Layer 2 of a small transformer language model trained on English Wikipedia (16 layers, counted from 0, width 128).
Take only the direct path to the model's output, skipping the later layers: a vector added to the residual stream pushes a token's score in proportion to its dot product with that token's output vector.

Output vectors of the tokens that the questions are about. A number n stands for (n - 500) times 0.0024.
"ess ": 465 452 802 481 351 593 635 280 437 490 581 719 543 503 595 457 251 727 565 562 656 358 484 499 166 360 234 682 697 678 597 462 461 402 408 371 790 515 544 460 393 713 383 454 341 492 638 545 455 319 565 494 542 619 656 343 409 389 537 343 325 592 376 406 729 466 612 550 405 318 415 396 527 607 654 377 503 727 590 496 573 519 569 429 729 507 386 371 549 603 703 503 489 170 480 506 595 417 678 716 180 484 735 574 468 511 162 531 540 410 461 724 539 482 470 629 706 491 184 399 496 667 414 169 341 720 646 361
"ited ": 674 530 578 416 386 771 542 427 422 360 649 404 411 324 707 352 415 422 376 598 275 547 697 590 549 530 172 333 695 421 622 512 607 362 520 584 523 882 376 262 379 700 505 260 482 491 730 426 261 597 238 409 456 662 383 581 399 785 522 386 471 412 519 227 665 575 759 358 627 382 30 693 193 647 496 434 500 850 575 430 628 541 579 358 366 515 408 491 757 466 684 200 569 385 389 534 457 434 576 732 109 693 769 663 247 517 178 454 691 281 460 709 622 596 561 662 586 536 647 568 861 685 292 203 424 534 482 584
"t": 346 528 713 596 488 476 495 383 252 580 627 331 297 501 582 534 652 404 715 561 482 486 616 571 498 457 478 590 626 424 467 547 478 324 528 356 507 459 432 489 530 494 477 554 574 531 460 498 545 645 617 504 348 567 591 680 526 447 435 401 555 442 682 501 395 468 545 564 544 520 568 684 639 599 557 523 374 447 464 495 561 346 382 411 543 418 375 445 540 491 325 509 337 413 568 518 445 661 520 368 546 482 424 334 309 523 541 559 685 621 581 640 505 562 491 458 656 433 290 286 671 456 397 636 400 542 506 424
"wi": 626 393 442 622 255 482 766 540 590 375 559 342 283 502 625 487 199 336 566 594 635 495 348 366 612 612 593 488 641 469 451 702 485 328 657 342 639 708 862 450 513 580 293 517 502 319 428 611 372 551 522 372 471 499 434 477 399 582 446 468 548 156 473 367 689 398 455 568 328 470 329 522 352 509 515 505 655 729 760 486 741 505 615 593 488 435 404 409 764 551 428 639 446 348 649 532 481 262 434 502 400 430 695 554 410 377 437 624 325 387 617 524 581 543 465 318 606 531 476 590 863 512 540 514 202 560 474 582
"fic": 430 292 766 549 583 678 679 613 279 510 733 674 136 456 576 609 418 357 567 646 338 650 702 610 407 654 455 524 536 675 277 399 564 668 307 321 723 251 488 177 618 511 404 375 438 517 332 447 201 693 564 317 362 526 376 487 441 444 491 474 730 266 283 431 595 456 670 481 498 379 342 621 494 439 297 495 378 480 782 515 602 564 830 551 491 369 305 514 676 416 574 549 383 597 589 694 517 345 636 609 320 502 730 450 443 484 251 617 477 594 634 407 665 589 418 411 658 699 269 308 598 815 574 470 315 562 445 553
"ile ": 750 565 385 747 298 765 569 275 240 502 459 658 633 483 744 545 476 651 508 576 608 657 413 483 429 543 323 515 542 306 328 362 664 465 621 594 527 494 408 609 479 791 416 410 353 452 605 418 515 425 773 276 421 238 403 593 586 656 416 436 673 528 460 243 551 691 649 583 416 434 282 493 438 659 526 519 444 555 446 457 692 518 600 432 414 777 324 333 454 620 600 408 544 398 555 571 605 417 472 564 430 505 537 611 345 395 177 611 671 242 526 571 678 478 445 574 575 457 381 543 424 805 159 414 519 498 233 467
"p": 343 428 500 523 636 399 351 494 392 620 387 385 237 612 537 517 587 433 644 500 319 424 461 392 485 531 476 581 468 273 487 454 642 560 668 390 412 485 528 372 685 494 520 560 393 539 595 477 338 580 613 482 635 517 612 632 428 690 436 466 473 327 552 550 529 388 497 547 482 508 360 619 603 563 550 448 441 366 401 506 632 394 566 688 548 531 377 453 606 429 461 508 349 572 500 533 478 531 461 588 521 554 550 450 491 631 541 405 475 542 428 433 683 420 573 541 574 500 565 279 721 546 359 510 610 605 359 595
"after ": 720 348 606 398 218 863 519 507 171 389 427 560 443 485 811 468 295 724 437 675 786 451 684 277 571 560 539 509 485 387 313 386 427 354 468 241 514 586 642 339 324 500 269 521 392 430 382 493 359 619 631 81 499 567 369 541 496 764 241 348 420 422 406 297 717 480 693 436 481 521 174 648 290 548 580 633 438 513 485 479 807 620 468 640 408 579 627 684 621 521 595 661 526 102 841 546 501 244 672 507 565 653 563 344 566 544 420 623 562 451 445 470 577 587 554 389 812 604 598 265 761 636 331 480 448 662 401 451
"y": 469 399 524 524 625 683 493 303 597 469 520 547 463 657 452 623 631 530 387 468 660 779 410 615 335 557 502 551 471 444 554 563 412 263 648 508 501 603 493 431 424 499 561 475 565 339 463 516 487 500 504 518 475 601 395 616 476 602 311 506 543 487 541 614 474 434 557 473 627 603 635 617 513 663 505 401 323 552 347 501 458 393 589 493 601 274 654 529 722 536 416 501 506 314 546 436 522 583 438 552 334 409 404 443 501 290 417 411 506 588 436 354 422 580 572 399 340 454 541 541 572 438 622 551 531 396 512 467
"ing ": 537 362 515 543 259 506 568 663 378 550 516 568 431 654 646 404 622 367 684 462 638 531 590 567 546 388 446 506 382 538 600 531 411 557 510 496 510 424 492 564 528 560 301 471 251 205 407 440 562 355 378 405 213 563 352 467 598 547 416 466 428 666 317 476 510 445 451 525 439 442 571 504 343 731 419 372 558 680 410 485 684 619 379 570 493 670 732 384 475 478 503 390 370 603 719 404 682 531 772 625 270 595 472 488 506 635 196 383 569 517 640 424 504 425 839 519 594 373 534 560 591 553 314 438 462 600 615 581
"enti": 718 716 847 433 460 610 603 370 351 490 540 430 412 353 611 344 305 447 174 617 696 470 460 718 558 574 241 406 654 348 471 449 711 551 730 477 487 398 594 197 356 424 445 587 438 506 717 428 292 637 249 476 344 329 673 421 440 511 431 604 388 499 483 353 691 453 613 473 542 601 450 747 327 555 222 499 678 450 563 479 640 757 559 495 608 307 412 366 797 494 379 759 346 499 489 492 605 345 643 871 436 663 615 527 516 288 303 370 614 478 598 499 551 383 471 640 493 487 395 369 778 533 598 332 323 659 337 491
"th ": 660 305 459 470 321 579 642 650 567 674 615 504 327 456 352 516 406 403 291 629 730 375 321 449 398 469 519 692 375 359 361 216 517 592 496 409 397 450 683 465 638 679 438 427 572 528 461 480 512 495 366 279 391 589 321 391 448 600 698 422 725 421 657 253 334 787 554 310 593 185 459 509 597 594 229 511 468 735 500 488 546 581 777 493 416 477 366 686 532 492 589 552 454 550 750 440 755 496 744 587 454 472 461 637 470 444 298 594 629 542 607 557 636 671 500 532 521 592 388 573 721 356 371 349 412 531 424 230
"ish ": 623 554 644 707 367 875 582 390 591 549 281 459 381 496 414 553 469 614 647 480 461 444 729 442 508 404 352 620 516 451 415 593 438 397 431 412 646 443 629 426 188 760 390 346 626 430 525 358 392 706 442 491 263 459 557 476 510 550 648 450 504 484 297 384 529 831 532 581 426 325 298 471 237 343 326 312 533 534 535 470 400 700 628 386 637 511 492 747 611 665 375 557 235 305 761 496 629 704 759 758 557 437 399 541 697 599 103 586 307 309 522 475 672 451 532 467 877 407 351 496 577 504 441 223 442 564 681 478

Each question shows what one neuron of this layer's MLP adds at an activation of 1. A number n stands for (n - 500) times 0.0011.

n436: 510 515 492 490 512 490 514 484 530 526 514 451 443 529 505 461 497 500 464 498 498 484 494 485 492 509 561 565 503 518 495 609 489 486 511 516 518 511 461 471 502 568 521 514 573 494 571 475 474 543 431 530 520 529 536 467 508 502 453 533 462 411 469 487 529 505 479 490 490 485 490 538 541 523 503 449 553 468 436 497 495 555 471 531 483 527 485 500 525 485 528 488 532 484 489 512 443 512 489 445 507 502 447 519 514 472 482 540 474 487 424 499 447 482 495 422 510 525 518 489 559 514 508 514 542 474 508 496
Which of these tokens does it push up most? "wi"

n159: 602 498 493 474 438 487 467 642 548 438 460 509 376 530 478 480 402 537 638 564 536 500 525 537 478 476 478 519 467 431 543 466 440 444 603 628 457 414 490 570 573 462 461 524 534 456 591 529 587 459 552 566 557 538 507 519 517 462 509 569 404 577 436 576 579 448 484 535 446 670 524 489 474 489 473 483 338 507 476 532 473 315 522 511 531 486 432 565 542 478 489 484 427 511 426 435 366 605 490 552 515 552 496 509 554 491 519 555 390 481 447 474 536 565 560 473 544 453 421 545 520 415 592 491 495 411 456 450
Which two tokens does it push up most, strongest first? "y", "p"

n285: 473 472 392 458 526 575 487 421 519 549 548 528 498 611 558 496 529 466 619 598 506 410 449 409 444 547 403 532 429 403 581 519 353 386 547 572 395 428 437 457 496 460 569 451 555 518 411 502 475 477 507 586 513 498 571 575 362 467 480 574 495 622 500 515 441 523 521 564 456 444 402 567 498 508 529 525 482 558 471 512 389 466 379 526 434 514 549 510 444 568 462 462 551 459 446 519 558 482 492 656 612 526 632 534 436 571 586 485 502 595 560 425 568 489 453 485 408 479 405 478 608 527 482 468 440 492 504 516
Which three tokens does it push up most, strongest first? "p", "t", "y"

n291: 513 490 506 530 508 479 527 535 485 532 427 499 513 481 448 492 419 472 532 478 514 533 500 494 555 473 496 534 503 485 539 518 547 519 487 541 474 513 496 521 473 515 498 497 487 505 459 534 548 520 511 495 521 558 527 432 475 468 536 450 501 493 516 489 514 499 505 551 531 515 517 493 524 536 482 495 512 513 469 450 506 473 513 495 470 509 499 465 479 491 489 495 506 465 507 494 400 543 520 447 527 514 488 483 446 564 559 507 523 497 492 535 496 526 502 489 503 504 475 469 509 540 502 463 511 518 495 477
Which of these tokens does it push up most? "t"

n118: 484 448 495 564 481 558 491 450 486 466 530 530 470 554 580 502 556 499 394 545 488 503 500 523 473 458 479 521 442 456 535 563 508 443 503 501 477 450 519 424 470 475 449 477 418 510 462 567 481 482 432 504 548 451 473 475 469 436 522 531 536 524 558 519 505 527 513 533 514 459 543 480 487 515 586 533 479 577 480 471 548 504 486 561 562 536 484 552 483 453 510 510 516 495 472 539 508 500 487 535 519 542 518 514 490 499 419 459 496 476 460 497 510 537 507 473 552 440 548 477 485 568 509 468 491 550 485 470
Pushed down most: "t"

n131: 506 511 531 417 531 506 530 567 560 430 525 527 604 593 517 492 597 373 433 443 528 406 446 443 490 524 543 539 427 450 464 427 570 530 493 449 527 317 637 530 530 389 500 665 526 528 429 551 417 500 564 470 500 580 663 556 420 494 390 603 506 529 639 561 390 622 488 450 460 466 463 423 488 618 522 492 543 400 510 513 634 429 508 498 520 535 508 531 526 471 516 532 424 635 454 629 535 465 487 572 589 496 534 512 487 434 557 322 409 376 511 436 530 508 389 470 514 466 543 508 488 381 467 500 498 426 508 429
Which three tokens does it push up most, strongest first? "p", "th ", "enti"

n509: 519 548 517 656 498 505 558 413 475 575 475 574 441 512 494 464 540 500 444 562 442 551 524 447 583 564 556 391 543 534 518 446 495 564 451 535 631 509 492 417 476 498 477 497 396 464 541 518 493 565 535 490 395 519 495 545 484 459 526 489 481 498 345 503 451 536 517 512 508 402 576 494 538 488 502 430 528 459 438 621 515 503 502 437 452 544 520 563 485 544 482 518 467 538 443 488 455 450 409 546 485 490 464 498 470 639 647 625 479 405 433 500 521 476 570 518 559 483 475 474 418 455 455 449 424 426 596 577
Which of these tokens does it push up most? "ish "

n235: 511 407 584 486 535 528 492 381 504 477 517 403 502 483 538 397 453 608 601 500 572 503 441 504 537 508 512 506 562 507 563 523 559 506 493 527 560 567 495 525 513 536 550 486 464 492 473 549 561 504 485 517 575 488 507 471 482 442 565 450 418 501 499 528 570 528 496 483 555 535 547 511 526 443 565 472 509 404 424 515 453 485 500 543 482 438 482 391 450 413 471 545 479 416 427 533 570 455 538 525 543 457 549 521 507 474 380 492 541 538 504 555 528 551 466 530 497 461 525 457 500 432 477 465 517 508 433 516
Which two tokens does it push up most, strongest first? "ess ", "enti"

n310: 494 423 502 526 729 459 465 440 450 576 579 492 521 546 464 572 519 470 479 547 498 518 519 378 473 580 519 539 500 523 482 588 438 498 561 441 532 435 483 457 438 594 437 502 440 521 435 566 476 530 536 498 409 423 428 505 509 434 457 565 494 442 530 470 576 559 483 462 492 476 580 524 564 515 425 440 465 462 544 503 523 458 476 473 591 486 465 432 611 585 538 538 514 536 532 514 373 502 458 561 489 456 591 527 558 429 468 608 467 451 564 516 441 439 498 487 469 434 506 486 450 574 527 414 542 431 574 550
Which of these tokens does it push up most? "fic"

n23: 537 477 607 461 411 497 596 525 415 447 528 524 441 560 567 538 468 529 378 528 533 489 513 458 571 623 528 525 475 561 648 486 624 475 507 389 579 512 474 493 489 530 464 518 500 415 400 579 586 446 410 508 472 440 468 454 553 446 426 647 495 494 497 489 481 489 412 572 545 559 484 465 438 449 573 533 483 492 500 515 475 679 479 491 507 481 476 477 411 484 610 426 497 511 488 584 565 651 467 556 419 551 528 578 533 520 490 473 349 515 486 481 470 537 447 479 487 491 533 440 472 388 581 412 460 485 452 417
Pushed down most: "p"

n193: 501 449 391 565 547 483 504 437 445 599 468 497 483 473 595 614 495 498 480 479 492 521 509 580 500 488 508 515 591 496 454 532 504 484 443 500 531 543 503 497 613 554 409 499 463 564 527 510 525 517 448 450 485 548 381 454 488 453 476 554 515 495 553 533 464 481 490 562 470 526 432 525 573 531 546 493 517 487 411 468 499 494 524 493 583 475 501 446 523 576 513 585 475 519 478 488 412 483 454 540 471 631 577 420 543 464 415 513 556 422 538 465 517 424 476 477 426 465 533 455 511 456 517 496 512 537 465 441
Which of these tokens does it push up most? "ile "

n237: 584 503 472 472 460 508 452 381 454 460 534 503 433 461 533 493 473 406 510 524 457 467 590 565 542 551 484 557 480 554 490 462 581 555 525 483 563 497 447 523 561 477 420 584 472 518 474 462 503 392 538 534 465 551 486 481 517 561 553 446 460 549 447 530 522 461 425 496 421 515 477 532 523 474 521 466 503 481 452 428 553 606 567 597 479 516 463 523 528 528 447 442 492 493 485 491 539 517 535 465 547 484 490 489 523 445 472 500 525 627 507 503 435 485 561 483 443 533 417 488 556 507 416 575 513 447 543 551
Which of these tokens does it push up most? "ing "

n140: 424 554 641 422 659 513 402 447 652 583 467 451 380 498 597 592 445 567 524 422 466 397 466 435 550 500 438 534 614 446 594 590 426 548 578 508 498 552 457 544 599 547 583 455 425 470 519 502 558 606 512 544 525 486 451 529 528 437 482 483 389 397 405 337 589 486 392 552 486 366 520 494 423 455 458 512 393 556 475 381 359 625 498 470 559 550 514 500 502 507 494 523 470 528 579 517 512 594 509 506 468 458 523 506 466 438 589 488 437 474 572 554 468 506 496 411 613 448 610 549 464 479 519 444 607 539 382 460
Which two tokens does it push up most, strongest first? "ish ", "p"

n420: 550 587 495 482 548 396 538 570 554 551 362 490 500 542 511 470 445 455 502 491 580 549 408 493 387 450 474 451 491 515 587 495 468 464 486 484 503 491 449 476 592 587 462 556 522 449 446 599 437 568 532 564 430 534 548 637 522 422 555 560 465 408 414 576 423 500 590 481 552 426 502 442 574 521 512 557 531 551 549 405 517 431 469 497 512 523 500 440 439 535 450 584 567 461 490 444 378 351 442 549 477 586 581 411 529 531 572 500 491 514 478 495 479 479 495 572 406 517 549 526 494 516 446 556 492 546 460 557
Which two tokens does it push up most, strongest first? "wi", "p"

n54: 472 552 533 495 471 503 508 310 564 497 462 532 560 560 461 391 541 454 416 531 493 540 570 518 571 524 471 439 584 477 466 437 519 492 579 492 428 537 506 459 469 544 475 393 505 506 570 473 555 527 509 530 534 546 511 465 432 541 607 591 465 521 561 603 567 521 538 508 469 563 475 540 535 438 567 429 490 400 445 452 473 555 467 451 538 439 467 489 441 392 514 492 490 533 444 443 511 498 572 391 534 521 512 533 478 544 520 530 457 458 475 406 522 491 566 514 441 475 468 454 449 536 579 573 489 649 492 461
Which of these tokens does it push up most? "enti"

n16: 488 467 488 562 518 505 451 556 510 520 496 427 494 546 528 495 473 535 465 541 414 445 530 499 460 501 545 584 560 552 508 450 482 420 543 453 461 551 454 524 482 502 458 541 593 513 560 475 461 414 506 532 520 556 497 498 493 519 419 511 513 488 440 516 486 534 543 540 462 486 535 469 481 471 511 511 472 461 480 480 490 564 488 558 480 555 502 489 556 483 429 449 481 506 523 529 479 485 464 497 486 492 521 464 504 560 422 499 493 490 474 468 493 536 554 521 437 526 526 475 520 539 517 455 478 492 481 528
Which of these tokens does it push up most? "p"

n110: 494 403 625 472 673 477 557 445 424 536 510 420 395 536 575 483 404 500 479 642 458 422 478 472 462 487 318 387 458 477 617 496 558 554 522 489 524 484 510 613 331 542 471 611 369 478 451 439 445 394 477 374 673 486 510 492 484 371 453 518 389 465 516 619 485 530 496 528 490 491 389 498 446 594 514 556 493 494 558 517 566 561 468 538 473 546 510 534 591 498 525 454 504 527 590 464 588 551 571 454 521 448 472 349 537 560 386 539 465 502 565 480 535 488 616 508 584 631 670 458 557 561 500 470 500 460 451 385
Which of these tokens does it push up most? "after "

n381: 490 425 542 500 445 436 494 404 447 447 514 496 473 506 511 445 483 537 533 529 521 490 473 405 515 509 422 554 540 503 471 437 529 536 490 474 550 523 505 565 545 536 439 455 524 506 473 559 376 562 530 517 464 464 454 461 486 527 493 451 445 464 458 493 501 586 571 463 539 515 572 442 501 579 526 492 563 491 579 746 463 434 585 461 584 526 478 388 424 600 447 443 471 513 565 464 512 503 547 527 427 488 506 512 486 512 615 557 527 419 550 467 464 441 537 493 529 549 482 461 496 473 521 515 463 510 537 547
Which of these tokens does it push up most? "ess "

n186: 409 512 625 478 454 394 409 453 527 460 413 470 470 508 530 463 432 598 428 612 484 495 416 525 439 451 561 401 507 542 439 521 441 434 433 411 534 474 516 543 558 365 557 545 421 518 527 479 406 455 522 521 450 455 460 538 438 469 506 675 471 572 444 446 504 533 597 490 526 541 516 467 495 508 551 514 490 469 477 705 472 605 538 493 453 671 459 523 509 381 541 520 574 530 482 546 500 471 540 480 491 606 463 602 496 489 460 433 580 551 570 378 467 543 564 500 469 513 602 558 589 465 548 426 450 377 602 541
Which two tokens does it push up most, strongest first? "enti", "ing "

n244: 624 476 550 520 569 498 575 398 491 559 555 504 483 429 558 601 557 398 578 532 504 484 408 582 454 545 418 504 566 483 493 464 430 440 565 657 388 510 565 487 457 468 580 538 533 538 554 500 477 595 569 443 536 520 495 464 262 531 456 448 493 545 500 476 443 559 569 548 444 566 498 527 431 402 540 529 528 463 527 509 539 437 452 504 395 470 453 531 458 543 553 523 526 526 372 410 545 467 443 519 517 452 469 552 412 447 427 398 433 583 546 563 477 527 398 460 631 453 487 397 519 477 629 552 541 544 451 521
Which of these tokens does it push up most? "enti"

n449: 464 436 472 443 458 571 519 614 596 466 495 561 571 518 626 433 558 546 486 523 464 584 533 546 515 389 425 506 512 484 486 551 440 485 527 583 443 509 542 455 578 419 537 461 458 514 537 454 491 543 428 520 502 455 528 462 504 526 474 515 478 578 490 423 482 474 411 570 530 407 517 523 553 559 413 565 358 588 582 455 602 500 540 586 554 430 455 447 547 553 475 476 502 442 498 566 559 559 536 486 513 630 545 427 451 402 390 482 414 489 530 438 418 524 470 479 562 438 527 612 402 442 365 435 574 424 453 602
Pushed down most: "t"

n475: 629 544 579 472 453 563 468 389 517 496 466 538 431 508 533 576 405 502 545 540 552 496 379 474 504 567 494 482 632 502 512 471 592 560 337 567 496 670 486 512 621 526 530 452 478 373 568 492 428 476 420 571 451 476 556 544 558 531 555 491 326 427 319 525 458 566 603 461 564 466 602 470 551 415 502 591 688 408 486 477 557 520 485 508 400 557 457 543 452 486 627 546 545 371 421 536 380 460 434 506 435 541 556 498 631 464 533 465 513 474 568 490 431 362 532 502 427 552 484 436 433 446 514 530 539 492 425 520
Pushed down most: "t"